Layer 3 of a small transformer language model trained on English Wikipedia (16 layers, counted from 0, width 64).
Take only the direct path to the model's output, skipping the later layers: a vector added to the residual stream pushes a token's score in proportion to its dot product with that token's output vector.

Output vectors of the tokens that the questions are about. A number n stands for n times 0.021.
"ies": 16 108 -58 -41 -58 -35 45 -34 6 -1 -25 -60 -58 68 53 7 -87 -14 4 59 9 -61 -7 -22 -69 -8 -4 9 -47 -65 118 17 -29 -12 8 -76 66 4 19 -39 73 -60 25 9 -58 11 35 4 -11 7 -44 12 -13 57 28 6 -52 -38 62 -34 -1 61 -30 28
"|---": -109 -40 3 -89 15 24 -3 -40 78 -14 -221 28 -26 39 60 97 -29 -22 -68 158 131 37 100 16 48 -42 10 -3 -5 0 102 -72 58 -106 72 -33 205 -85 36 -82 216 61 26 180 48 70 -11 473 -212 69 75 -123 -17 111 5 -11 23 -157 -36 0 80 33 -108 35
" a": 1 -36 -5 -22 8 -28 35 -55 3 -7 -36 -16 -45 -36 -32 -9 28 -10 -24 35 3 17 -33 -6 1 -7 -31 20 31 63 -4 -23 17 -18 2 -54 17 39 13 -8 -31 37 -39 43 46 42 -51 -16 -50 17 17 -54 56 20 53 38 -6 -9 10 0 16 26 -24 11
")": -13 -3 10 -17 46 -68 28 -5 -4 12 -33 -22 29 -46 169 62 48 -48 -31 53 -47 14 111 41 -5 69 -81 106 84 50 20 -3 44 -7 18 -56 -22 4 37 8 3 -20 -23 -22 -44 -12 -5 5 6 93 43 -14 -18 21 6 8 11 30 26 8 23 57 22 30
"ities": 54 90 -62 -22 -58 -53 2 -11 55 64 -56 -145 -75 115 51 0 -26 95 -36 77 113 28 -60 -13 17 -31 -39 36 48 36 40 6 45 -23 53 57 65 -26 14 27 64 25 26 -21 -141 -13 -10 17 -18 17 27 60 -32 17 -84 -16 -54 -53 36 -23 35 12 -17 11
"the": -16 8 -38 -36 -25 -18 -110 -5 -7 -31 -84 37 -44 -31 -48 -22 -10 29 27 -3 34 55 98 -40 -40 18 78 4 50 80 10 35 51 -51 63 -44 16 69 -94 -40 64 47 69 12 59 -8 -16 8 -8 0 45 -28 71 -36 29 -48 -19 -53 -69 74 11 14 -11 31
"ches": 26 117 -69 -19 39 9 -6 -28 23 -17 27 -88 -91 -6 51 33 -30 34 -20 -53 105 -11 -27 30 -25 83 18 6 -46 -45 -3 -47 14 -90 40 -104 30 1 75 -72 47 66 107 32 -19 -3 -60 17 -65 69 19 -5 -40 -2 -43 40 -3 -59 -21 -9 27 26 17 27
"ocrat": -59 -30 42 21 20 116 -64 41 -31 -75 -47 77 45 74 44 0 -79 -82 -36 157 -4 -8 20 83 11 -35 42 13 -65 -63 -24 -51 -32 -62 20 -38 -6 2 41 30 70 -57 19 54 -84 -14 54 24 -67 7 41 9 -27 65 -24 -142 11 -30 -85 3 42 21 -68 -19
"ry": -28 151 31 10 20 6 43 -62 -37 -7 -4 -9 -64 -27 35 -46 11 30 97 60 9 108 -9 -89 -35 -22 -10 -5 14 -57 21 63 35 -30 3 -53 38 -16 -23 -64 98 -17 22 66 -6 14 -1 -1 -6 4 -13 -82 -38 8 -77 20 -69 -55 45 3 -34 -32 -63 19
" Sy": -23 7 1 -10 -3 -11 10 31 -5 18 -42 59 7 39 37 -3 -9 -31 -15 19 -6 11 38 -48 -1 -29 26 -31 6 22 -25 33 37 36 -17 27 26 24 15 -70 -17 27 43 43 -5 2 12 4 -35 28 2 -49 -8 29 38 -6 -10 13 -14 -30 -18 -32 -31 -30
"See": -59 -39 11 -7 92 69 -17 -37 61 -2 -124 2 -78 29 43 -68 -41 69 -21 -20 55 51 -9 -55 -54 -40 -20 82 94 -67 10 40 2 -41 52 78 0 -27 140 -60 54 96 3 41 0 -46 -37 56 13 -21 70 39 -101 122 9 -39 -45 16 -11 -30 -54 21 -31 87
"tern": 33 -3 -8 -50 5 -71 -56 -97 39 33 -28 40 -18 -114 19 47 11 -23 -80 22 43 -3 -57 24 35 55 -21 -1 -108 34 -34 42 -15 -99 17 -21 32 -9 0 -119 32 -2 105 3 -70 35 -55 13 2 38 17 67 -28 23 0 -119 76 -69 15 67 47 30 -71 38
"rench": -72 81 57 -40 108 4 39 13 3 -28 -72 28 -69 -28 -6 8 34 -16 -122 99 50 -4 68 53 3 52 18 -4 -91 -9 16 16 -39 -71 -35 46 37 -55 11 -42 74 83 -48 -8 -35 -3 -7 32 5 45 -35 -112 12 -41 43 3 -74 25 92 -59 22 -74 -47 27
"out": -46 -14 31 -17 -35 -7 -56 -31 43 -118 3 -8 4 -23 15 26 -63 -46 30 -41 71 18 -57 9 34 -6 -24 55 -73 61 5 -51 15 23 34 -113 109 -29 -9 -43 3 66 -45 20 47 1 -23 9 13 13 38 -40 -44 -44 11 -22 38 -89 -37 9 -31 44 62 1
"usic": -61 99 86 -121 30 7 -30 -25 -73 -46 -61 78 -2 57 25 -10 -44 -26 -15 7 96 20 28 21 -50 -126 31 -35 2 22 -12 -164 -26 -8 -64 -45 69 -122 101 -69 103 86 -5 15 2 -7 73 25 -32 28 -51 56 -14 78 30 51 80 46 94 -50 57 2 -61 123
"side": -82 -13 38 -38 -12 36 -113 -17 -26 -53 -55 39 -97 -31 92 11 -23 30 -17 49 42 -71 -2 11 23 20 -44 26 -13 -11 -21 -35 -56 -29 -42 -74 59 -36 112 -51 37 43 85 6 74 -7 37 6 -39 60 -41 -5 36 3 35 -16 -58 -108 -15 -22 32 7 -14 -80
"ric": 33 42 -31 -53 34 75 -54 -22 -14 -13 -32 4 -33 -19 32 33 32 -34 -35 15 -4 73 -18 65 -33 36 -50 12 -46 -85 -66 38 -32 -49 23 -53 64 -53 -33 -110 101 -24 -15 84 -31 -5 -79 7 -18 -3 -18 -86 -6 16 -24 -80 -72 -13 -10 13 -31 -23 16 -17
"\",": -29 -37 -1 0 -34 -44 -74 -71 -69 -30 -14 -23 -30 -5 70 79 -30 18 11 77 77 -29 61 21 -121 31 -37 89 110 48 62 -57 99 31 11 42 64 33 64 -22 65 -11 -1 -45 14 36 4 -3 -31 58 -48 -73 -75 53 -11 3 -36 11 0 39 -6 33 -52 -77
" #": -28 -11 -15 -28 -23 30 5 15 9 -18 -5 -11 25 27 17 -40 -36 -14 -22 35 50 -14 -8 37 30 -46 2 14 37 -23 23 36 59 60 -57 -2 -18 18 37 -47 -20 -4 -19 5 25 23 -32 16 -43 40 7 -22 -53 69 20 45 73 -10 -16 2 -21 -44 -9 -16
"ution": -9 26 -56 -94 -48 115 -102 52 14 23 40 -15 22 17 49 13 -17 -11 30 37 133 28 66 -40 -2 11 -100 -56 9 -12 80 -81 27 -21 62 57 -11 0 12 14 130 7 -28 -74 7 84 -19 23 -48 27 65 15 -39 12 171 -74 71 11 -34 -50 -3 -51 16 -10
"ether": -66 107 163 61 -6 35 69 -51 -17 15 -23 -56 -123 -2 42 66 13 -11 -149 83 -15 66 140 33 -17 -102 12 -111 -5 8 102 32 153 -20 42 -14 40 43 28 -7 66 57 24 99 -41 -25 83 30 4 77 40 24 -77 -30 2 -11 -94 -45 7 -90 26 58 -2 -27
" not": 1 -5 15 -5 68 0 -38 -26 5 32 -72 -10 1 25 60 18 -73 51 -8 58 42 -2 68 -17 -45 -29 -15 11 29 -12 40 -45 -63 -43 -33 -13 19 40 1 6 -22 3 -59 -4 34 31 -61 1 -50 0 19 34 41 41 -9 -17 9 -17 12 28 33 8 16 -2
"ions": -16 9 -65 5 2 -81 -25 -15 -34 -25 -88 -99 -82 70 38 5 -95 105 -24 85 -27 -34 -81 15 43 -13 -36 5 -29 26 24 -89 -43 -33 64 -6 64 20 54 -31 90 -19 13 23 -47 -42 -63 10 -14 70 69 112 -59 9 36 27 4 -61 -27 -23 -71 -49 -23 -49
"ough": -44 -45 28 -30 22 9 -13 65 37 -62 -58 -59 -38 26 41 -84 -67 -61 106 30 113 65 34 -17 63 47 102 28 -69 15 77 -32 -26 -71 -13 -10 -4 -4 -19 -23 41 -20 -13 31 -22 -22 1 17 -5 66 24 -12 -41 38 -88 -12 -78 -80 -39 82 -30 -9 -30 12
"y": 11 55 -40 -45 -14 -3 69 -80 -69 -28 0 4 34 -26 -3 -15 -13 -7 26 61 -34 -56 1 -4 -6 -31 14 45 -37 43 43 45 40 -6 48 -29 66 2 -20 -110 58 -36 32 53 39 32 16 -17 19 -19 7 63 79 16 -16 -71 -37 -37 21 -29 39 -5 -39 0
"ress": 22 106 18 -26 76 23 -26 12 -46 -3 -93 121 8 -30 19 -32 -7 4 12 77 46 79 52 82 -46 0 4 11 -78 -41 -7 -28 29 -28 6 55 38 4 -7 2 77 -44 -23 39 6 17 24 10 -27 95 -32 38 -29 -28 5 31 32 -135 -13 -103 -11 5 15 -40
"ee": -45 85 5 67 -3 6 -34 -19 59 54 -13 23 -21 109 -55 -54 -48 -9 -18 9 41 108 22 74 23 1 -32 63 2 -25 20 11 -61 23 -33 6 39 -27 0 -41 64 5 -82 -19 -5 52 11 4 3 -3 76 -25 -5 1 39 40 36 -49 -30 -30 -51 1 15 -14
"ually": 40 -60 7 -43 36 23 12 -64 27 69 -132 88 7 -51 -64 30 -109 107 -84 41 -44 50 98 69 -75 20 42 28 -47 9 103 17 -92 -31 15 -105 18 84 25 -69 121 22 -7 13 36 -21 -37 21 -35 136 -67 -20 9 124 -13 79 9 -74 -20 6 43 50 -19 -90
"ther": -69 -46 70 33 21 93 -143 -57 -63 1 29 33 -52 56 90 91 -66 -6 -23 -42 26 -12 56 -23 -13 -10 58 -15 -13 -9 -3 -21 14 -72 -17 -10 82 116 30 -90 96 68 -3 3 30 81 -98 23 -16 17 24 23 -11 -55 20 -3 -50 -41 15 38 70 -16 22 44
"ance": -3 54 56 -44 -50 -19 -110 63 -43 -53 -43 -26 -78 -48 45 -30 -110 3 -22 62 22 46 -17 11 23 -57 -103 -14 0 -14 77 -50 -6 58 -13 -28 94 -37 14 -14 79 -3 -41 -21 0 -8 5 8 -13 50 -4 -13 -4 -76 -95 52 4 -83 -53 -4 -20 -30 -8 -17

Each question shows what one neuron of this layer's MLP adds at an activation of 1. A number n stands for n times 0.0013.

n183: 78 -16 -16 38 -1 32 8 12 -33 48 -14 38 -34 -10 11 9 2 -21 -29 6 -48 21 49 65 48 47 -5 32 37 -15 28 -15 -53 -72 -113 -7 93 22 -9 -9 91 24 20 -33 13 -14 34 -32 11 17 48 -2 36 61 29 18 -14 -33 -54 56 -58 51 -6 36
Which of these tokens does it push up most? "ually"

n10: -23 85 -139 72 -19 -11 1 -17 -143 -62 25 -57 169 -105 92 -52 252 -163 -251 196 104 59 -98 11 -135 75 -210 -32 -121 -134 107 45 -25 -9 30 10 41 -37 -247 -27 -30 -119 -50 87 70 41 3 -192 -114 -13 103 -103 41 -97 144 79 -155 0 23 11 93 -94 7 -167
Which two tokens does it push up most, strongest first? "ric", "rench"

n129: -19 26 26 3 53 -19 5 -9 21 -17 -5 -9 -25 18 -23 8 -36 35 46 39 16 -70 48 -34 -46 -18 2 -20 -9 -25 -34 -35 8 -58 48 -22 -22 -34 -15 -10 -30 -12 54 19 54 -37 -14 5 -67 36 9 11 31 13 -25 -3 35 29 76 4 -10 -27 69 8
Pushed down most: "ee"

n242: 18 -252 5 34 -7 -63 35 -14 101 167 139 -118 -299 27 200 199 -28 -74 -99 111 -89 104 -166 111 -78 124 -252 23 -58 96 -24 64 69 10 37 247 -187 -14 149 -12 129 89 -6 12 -35 -136 20 63 80 -142 -45 115 21 174 -105 76 36 89 61 112 -156 50 102 1
Pushed down most: "the"

n180: -11 -15 -10 -29 -10 -15 -6 31 0 19 -12 27 16 8 -9 3 -3 -22 -1 23 6 25 23 -9 -58 -30 -10 0 4 1 -2 -22 45 13 -22 -32 -15 -2 -5 -8 -21 19 40 -8 10 -24 13 8 15 -20 0 -19 -3 -20 7 12 -8 7 20 -2 10 1 -15 42
Pushed down most: "ions"

n186: -74 -46 -66 -101 32 -16 175 -174 82 -139 60 46 -16 -93 -68 -125 30 45 -99 75 -5 -237 -109 -21 206 -89 -62 43 -8 -7 -47 118 161 92 11 -68 8 28 87 85 2 74 -98 54 -88 -76 -124 -87 -36 195 46 -60 -72 174 241 -37 -85 11 -6 60 34 77 5 43
Which of these tokens does it push up most? " a"

n111: -135 -43 180 50 130 71 -84 135 -29 54 -45 -96 87 -105 -31 -1 -269 40 44 -15 32 -58 78 -64 36 52 -208 76 88 -127 61 -137 8 106 -109 28 157 -81 -112 88 99 -88 -93 -181 120 69 -29 -158 -162 -146 -174 169 159 -136 -112 -37 -138 105 -180 -237 38 64 182 -97
Which of these tokens does it push up most? "ance"

n136: 167 -39 27 -120 -220 -138 -123 -141 -23 105 -128 -24 -91 81 -116 247 52 -412 146 -77 -51 -81 -99 118 -71 153 -20 63 -135 32 50 76 -146 -80 44 27 53 32 -257 -9 145 -69 -224 31 -148 104 156 249 82 29 -140 -87 67 -148 23 162 17 -128 -19 -14 -42 67 -73 -176
Pushed down most: "See"

n41: 91 -42 -43 72 -212 29 9 -26 -161 -25 -140 90 -78 29 -13 85 54 69 -33 38 -70 -171 -133 114 235 217 -50 19 -19 60 -11 -183 -46 85 -120 37 -109 70 -3 -51 -43 59 -160 -43 71 61 -15 -82 -35 187 -50 71 -18 -20 169 -64 58 -128 -27 -91 -114 -97 125 93
Which two tokens does it push up most, strongest first? "ions", "side"

n224: -167 12 14 138 36 -25 -171 -27 -117 -43 -24 -195 -81 153 -359 -105 89 -70 -186 172 -47 94 -6 179 162 -23 -209 -33 61 188 12 56 -129 -55 -60 143 23 -26 -30 -60 -165 -62 -9 56 68 -62 38 -26 78 67 164 169 -23 -146 -75 250 64 -120 -21 40 -111 135 62 -71
Which two tokens does it push up most, strongest first? "ee", "ions"

n96: -83 133 97 74 -117 -127 -39 -298 96 -154 -118 -16 74 38 -64 156 242 -102 -14 38 -67 -287 64 -59 -147 42 -118 -59 -206 -287 -213 198 -197 58 243 -203 102 -201 -84 123 -59 -149 303 -68 14 78 106 26 -145 -45 -75 36 -86 170 36 113 48 87 -26 -179 53 30 -105 -72
Which of these tokens does it push up most? "ies"

n172: 12 10 -76 -22 -5 -108 157 91 -56 -18 158 -149 -204 -290 -78 -63 37 40 46 22 128 85 -7 -10 -68 48 273 124 -87 -63 155 -14 -208 -48 -54 87 -13 124 37 -271 -171 -138 50 -103 48 -3 84 202 100 -51 176 -51 149 3 -213 6 -67 -22 -26 -18 -144 120 7 -67
Which of these tokens does it push up most? "ough"

n20: 5 42 -80 18 -68 -143 193 64 193 -30 205 -36 -21 127 40 29 71 21 -27 -5 -25 -170 -16 161 -225 -42 -25 -70 -245 -3 45 102 -175 -116 31 -73 -45 -48 -7 -98 -24 -159 51 244 47 -59 -18 -107 -12 93 34 -94 -103 152 -131 -24 57 -92 257 -142 70 104 16 -188
Pushed down most: "the"

n138: 192 -131 42 89 9 33 -128 164 -72 -184 1 -82 -142 -162 -256 -29 65 -33 41 -63 -213 -128 270 91 115 2 -27 100 77 106 -39 40 -72 144 196 -104 199 56 8 30 73 21 96 44 6 -69 206 -42 5 -209 292 179 62 -174 80 52 -197 114 -38 11 -106 115 -185 8
Which of these tokens does it push up most? "the"

n19: -98 -61 0 -55 17 6 82 -104 -52 89 3 -37 -71 23 -133 -33 27 -12 51 19 -103 34 -12 -22 -38 -45 -32 108 57 45 24 152 52 80 -46 31 -42 -3 -98 -10 59 -103 -50 46 77 -97 -50 52 89 32 -47 -21 -5 -48 12 32 -116 -53 28 21 34 31 -37 -14
Which two tokens does it push up most, strongest first? "ry", "y"

n84: -103 21 -239 81 180 50 99 -29 128 -126 -144 -201 75 -143 -55 234 -19 35 93 97 43 51 78 37 -165 -115 12 -80 195 -25 -269 -63 -9 3 7 -71 63 -16 -77 41 -46 -130 -196 -51 14 -79 -201 -106 -70 235 -28 83 -40 -186 -148 90 -136 -193 -97 74 -300 -27 68 -35
Which of these tokens does it push up most? "ions"

n69: 46 -62 -114 -29 25 -38 40 -96 -19 -1 94 236 86 77 374 -16 -65 -3 -104 -61 -132 153 -87 41 -100 -75 -82 95 43 -44 -219 74 94 198 -63 49 252 -44 -235 -13 17 -11 84 -7 -47 86 -123 -11 -93 -67 -204 -66 -29 64 -83 60 -17 -112 75 -15 121 288 32 -55
Which of these tokens does it push up most? "ric"

n196: -65 -79 -278 150 35 -28 -14 20 62 -269 25 -85 21 15 -20 -11 43 3 -145 -213 45 -17 -303 -19 47 73 -78 -90 -10 223 197 88 -65 200 -23 -115 -111 -141 -18 7 -32 258 -35 56 38 -15 -138 -40 -221 -47 79 -209 33 88 -2 10 35 -61 7 143 94 -62 102 -197
Pushed down most: "ress"

n222: -1 -63 -60 -9 41 7 -52 -36 60 -36 -12 20 7 -20 -35 41 5 -32 24 -33 -10 41 12 19 -1 -26 -33 15 20 -25 -28 -6 -41 3 -1 61 -22 26 12 -30 5 25 34 5 28 2 -2 -21 8 -5 0 -41 -10 7 -18 33 24 -33 17 -18 34 24 -49 3
Pushed down most: "ether"

n174: 14 36 -4 6 21 -11 -4 -4 14 9 2 10 -51 22 -18 -39 -36 -17 -19 -20 -12 -29 -2 59 0 12 8 7 19 18 -10 8 -9 5 1 28 -21 -41 11 3 -20 -45 -3 -48 36 6 37 -15 -4 9 19 4 18 -28 -18 -6 8 0 25 -25 7 54 24 10
Which of these tokens does it push up most? "ee"

n160: -39 -141 -85 -32 -77 -69 65 -74 -90 31 71 -116 70 3 138 -28 78 -43 -96 35 1 54 61 76 -20 -9 -54 127 -15 159 32 -53 36 -71 73 23 -32 -47 59 -38 -48 55 0 36 35 -59 -49 -71 35 84 -38 -17 67 -108 111 18 -28 -18 -105 14 -34 -33 -20 -18
Which two tokens does it push up most, strongest first? ")", "\","

n64: 39 -25 149 178 -77 -31 105 -11 144 24 -127 42 -79 121 81 -30 173 -65 -128 -199 10 -124 -84 157 -136 81 -61 -82 66 -11 112 -124 -3 178 -52 -172 -116 -27 -121 -44 -241 -81 -72 -21 74 -84 81 -42 -42 48 -45 117 -156 63 2 -26 -87 74 80 -97 40 73 56 -118
Which two tokens does it push up most, strongest first? "ether", ")"

n207: -136 -50 171 -16 -76 -139 16 198 -184 8 -116 -73 76 -78 31 -6 7 22 -84 -23 3 -278 91 -80 -132 4 -6 39 -111 35 3 104 -85 26 -87 134 134 -13 36 -82 -55 108 -149 108 83 -144 -65 -104 213 -24 79 -7 66 -125 -123 320 -222 65 5 81 16 -119 91 -67
Which two tokens does it push up most, strongest first? "rench", "ance"

n141: -16 33 -17 -238 121 -53 63 -95 13 40 56 8 24 -76 68 27 -22 -49 101 206 -247 27 -36 143 -177 -88 32 37 7 58 81 225 -27 6 32 -38 -148 -3 -256 -179 119 -184 170 38 42 -89 -83 -141 37 -184 24 -187 -171 315 -85 -113 -46 130 -113 20 -105 43 151 62
Which of these tokens does it push up most? "ric"

n126: 307 24 55 73 106 -92 -60 76 37 189 -131 34 61 104 70 174 46 -18 -223 -34 59 -49 40 -108 -89 53 -7 -72 87 -77 -11 38 -144 68 167 -27 100 -113 42 -63 -74 52 2 32 121 -58 -101 -143 154 -36 -51 67 -2 -83 118 168 13 1 40 107 16 58 -26 -87
Which two tokens does it push up most, strongest first? "ually", " not"

n53: -62 58 -93 165 -80 -78 -67 218 84 32 -34 50 116 102 190 -132 -36 -61 65 80 -53 -109 3 -324 -46 -40 -222 -166 85 162 -65 -18 -20 43 -60 -107 119 108 115 -135 -233 -22 36 109 -56 2 34 -99 -157 -22 58 77 124 135 12 -28 -28 33 3 -175 -61 -64 61 -205
Which of these tokens does it push up most? " Sy"

n158: 170 91 174 -73 -85 74 -126 -71 -5 319 101 15 105 96 199 -281 99 87 52 -222 -139 72 4 -144 224 -74 -34 -1 219 104 170 186 155 -86 77 7 -204 -33 -61 36 111 -185 -148 -35 -87 -75 -57 0 -100 -126 91 93 80 164 -220 9 50 102 108 43 4 169 99 -46
Pushed down most: "rench"

n1: 126 -135 -149 29 151 65 40 -157 54 -49 128 6 13 -33 -76 -49 -155 -97 61 95 -19 -7 -189 33 -48 -197 23 -70 7 -77 -118 98 453 -48 -4 9 -77 126 56 45 -45 70 -227 48 -140 76 -179 66 -259 370 0 33 80 -130 31 40 184 48 -20 -13 -66 -32 -53 -14
Which of these tokens does it push up most? " #"

n150: -18 -99 -47 -6 -154 13 -93 -73 180 71 -44 -188 15 -182 -67 82 15 -175 32 -81 76 -215 171 -77 -54 -118 5 -164 -17 97 8 -225 -50 -242 31 41 0 -21 35 216 40 -43 68 81 -2 75 20 -3 44 174 -74 81 -95 11 -153 -42 33 19 -76 -37 -133 -65 43 -138
Which of these tokens does it push up most? "ution"

n68: 23 -8 145 48 43 -97 106 -66 -38 167 183 230 132 37 86 -1 139 123 100 -57 -128 -10 -32 -67 -132 99 -15 119 -163 -141 22 17 16 95 -184 103 95 -117 -137 -188 -47 -26 58 208 105 107 61 -127 -1 -62 -126 -3 -9 -33 -141 204 -8 -59 -76 -19 98 38 -251 164
Pushed down most: "ution"

n254: 155 -33 -55 55 -61 91 206 -112 46 16 -28 87 -49 -164 86 124 99 -68 -86 -65 79 134 83 -269 18 68 -147 -160 -38 -39 -96 -63 8 -113 -11 -16 -48 37 78 304 -29 86 -163 89 -25 86 -146 -60 -183 157 -55 -30 -119 -106 112 86 26 -22 -83 11 -139 -10 112 -22
Pushed down most: "y"

n214: 50 -251 14 141 36 7 -61 54 -44 -26 24 -76 -205 46 -119 178 116 132 31 -45 56 7 16 -167 19 24 87 312 -25 96 -136 211 45 -27 82 -24 -63 -93 88 156 94 84 77 111 8 -46 -169 -102 -101 32 -49 219 184 154 -28 -54 -13 138 161 -122 97 46 -58 96
Pushed down most: "ance"

n227: 134 -127 -16 43 19 94 20 12 -163 91 77 -44 11 -39 197 69 -146 60 168 183 -121 54 -60 69 24 -61 -65 12 8 -44 39 -78 73 99 28 17 39 -47 -156 163 -26 -213 107 -250 21 134 91 183 -35 31 -161 164 -20 -144 -75 -296 9 207 -205 25 25 34 -127 26
Which of these tokens does it push up most? "ocrat"

n221: 80 -28 109 11 -224 -67 -16 -9 63 242 132 -45 39 115 94 62 -13 119 180 -196 30 -54 -147 -219 -81 117 -141 164 3 -53 -147 39 139 124 139 7 202 -1 -18 54 -15 -12 -206 144 123 79 250 -5 66 24 152 10 -41 53 -94 106 -74 -185 20 -63 47 65 -60 -164
Pushed down most: "rench"

n237: 130 40 -24 37 151 -80 216 41 -116 -80 16 72 231 37 83 51 154 -98 -7 -60 29 263 -99 10 3 52 96 194 -52 -44 17 100 -209 65 -33 -26 -27 68 -179 56 -230 -98 -32 -3 -25 27 -256 -117 19 -141 -90 -23 50 6 -58 -17 -48 -79 -12 113 -78 -64 -75 -39
Which of these tokens does it push up most? "ric"

n182: 335 85 -69 58 -50 26 68 -57 -107 93 10 103 -99 16 -28 106 258 -64 8 112 136 -200 111 -33 51 -414 -16 -113 -7 200 39 -108 -99 13 60 -43 -142 -2 -142 -52 58 -25 -166 -1 98 197 -23 52 -92 108 91 -7 -54 -206 34 146 12 -10 -140 -11 200 70 -78 6
Which of these tokens does it push up most? "|---"

n114: -122 103 89 77 -121 70 -245 77 11 -75 -39 -73 49 -51 -12 -57 99 -11 87 101 -95 105 88 -17 -126 82 -61 136 41 27 -6 236 -107 -9 76 5 -172 -35 -11 95 25 39 94 29 68 -34 -110 -48 192 86 83 219 96 -80 282 -55 -24 -8 124 189 20 101 73 -67
Which of these tokens does it push up most? "the"

n7: -96 -4 122 83 -52 -199 -120 21 -188 -55 -87 -88 -17 -132 -132 108 85 -171 83 -34 67 -125 -22 15 16 -258 -195 -83 -69 89 13 89 -167 137 24 -88 -152 33 -75 209 13 -101 78 -145 99 114 18 -15 113 -132 -9 41 135 -139 -78 104 -19 50 25 -101 -131 77 -23 -13
Which of these tokens does it push up most? "ance"

n177: -3 -30 -9 -13 -2 15 9 -9 -9 4 -7 -13 -7 2 -11 7 12 -25 -5 -4 34 -12 -8 24 -11 4 -14 -8 12 19 15 -16 8 11 -14 -18 10 30 13 -20 -2 6 -11 8 12 5 -12 9 4 -12 -3 -2 25 6 30 13 27 8 6 -11 -8 17 9 -8
Pushed down most: "ry"

n173: -42 142 111 8 0 124 -149 0 -169 45 -111 0 -262 -197 -49 -153 -42 -53 67 -159 -30 -109 -17 -78 -169 125 -37 243 -153 -30 -22 122 -8 -106 0 -191 -58 -17 130 -105 27 177 -132 178 -29 107 208 121 -78 34 -75 65 97 -302 -21 35 186 -252 -167 -132 184 136 11 -57
Which of these tokens does it push up most? "side"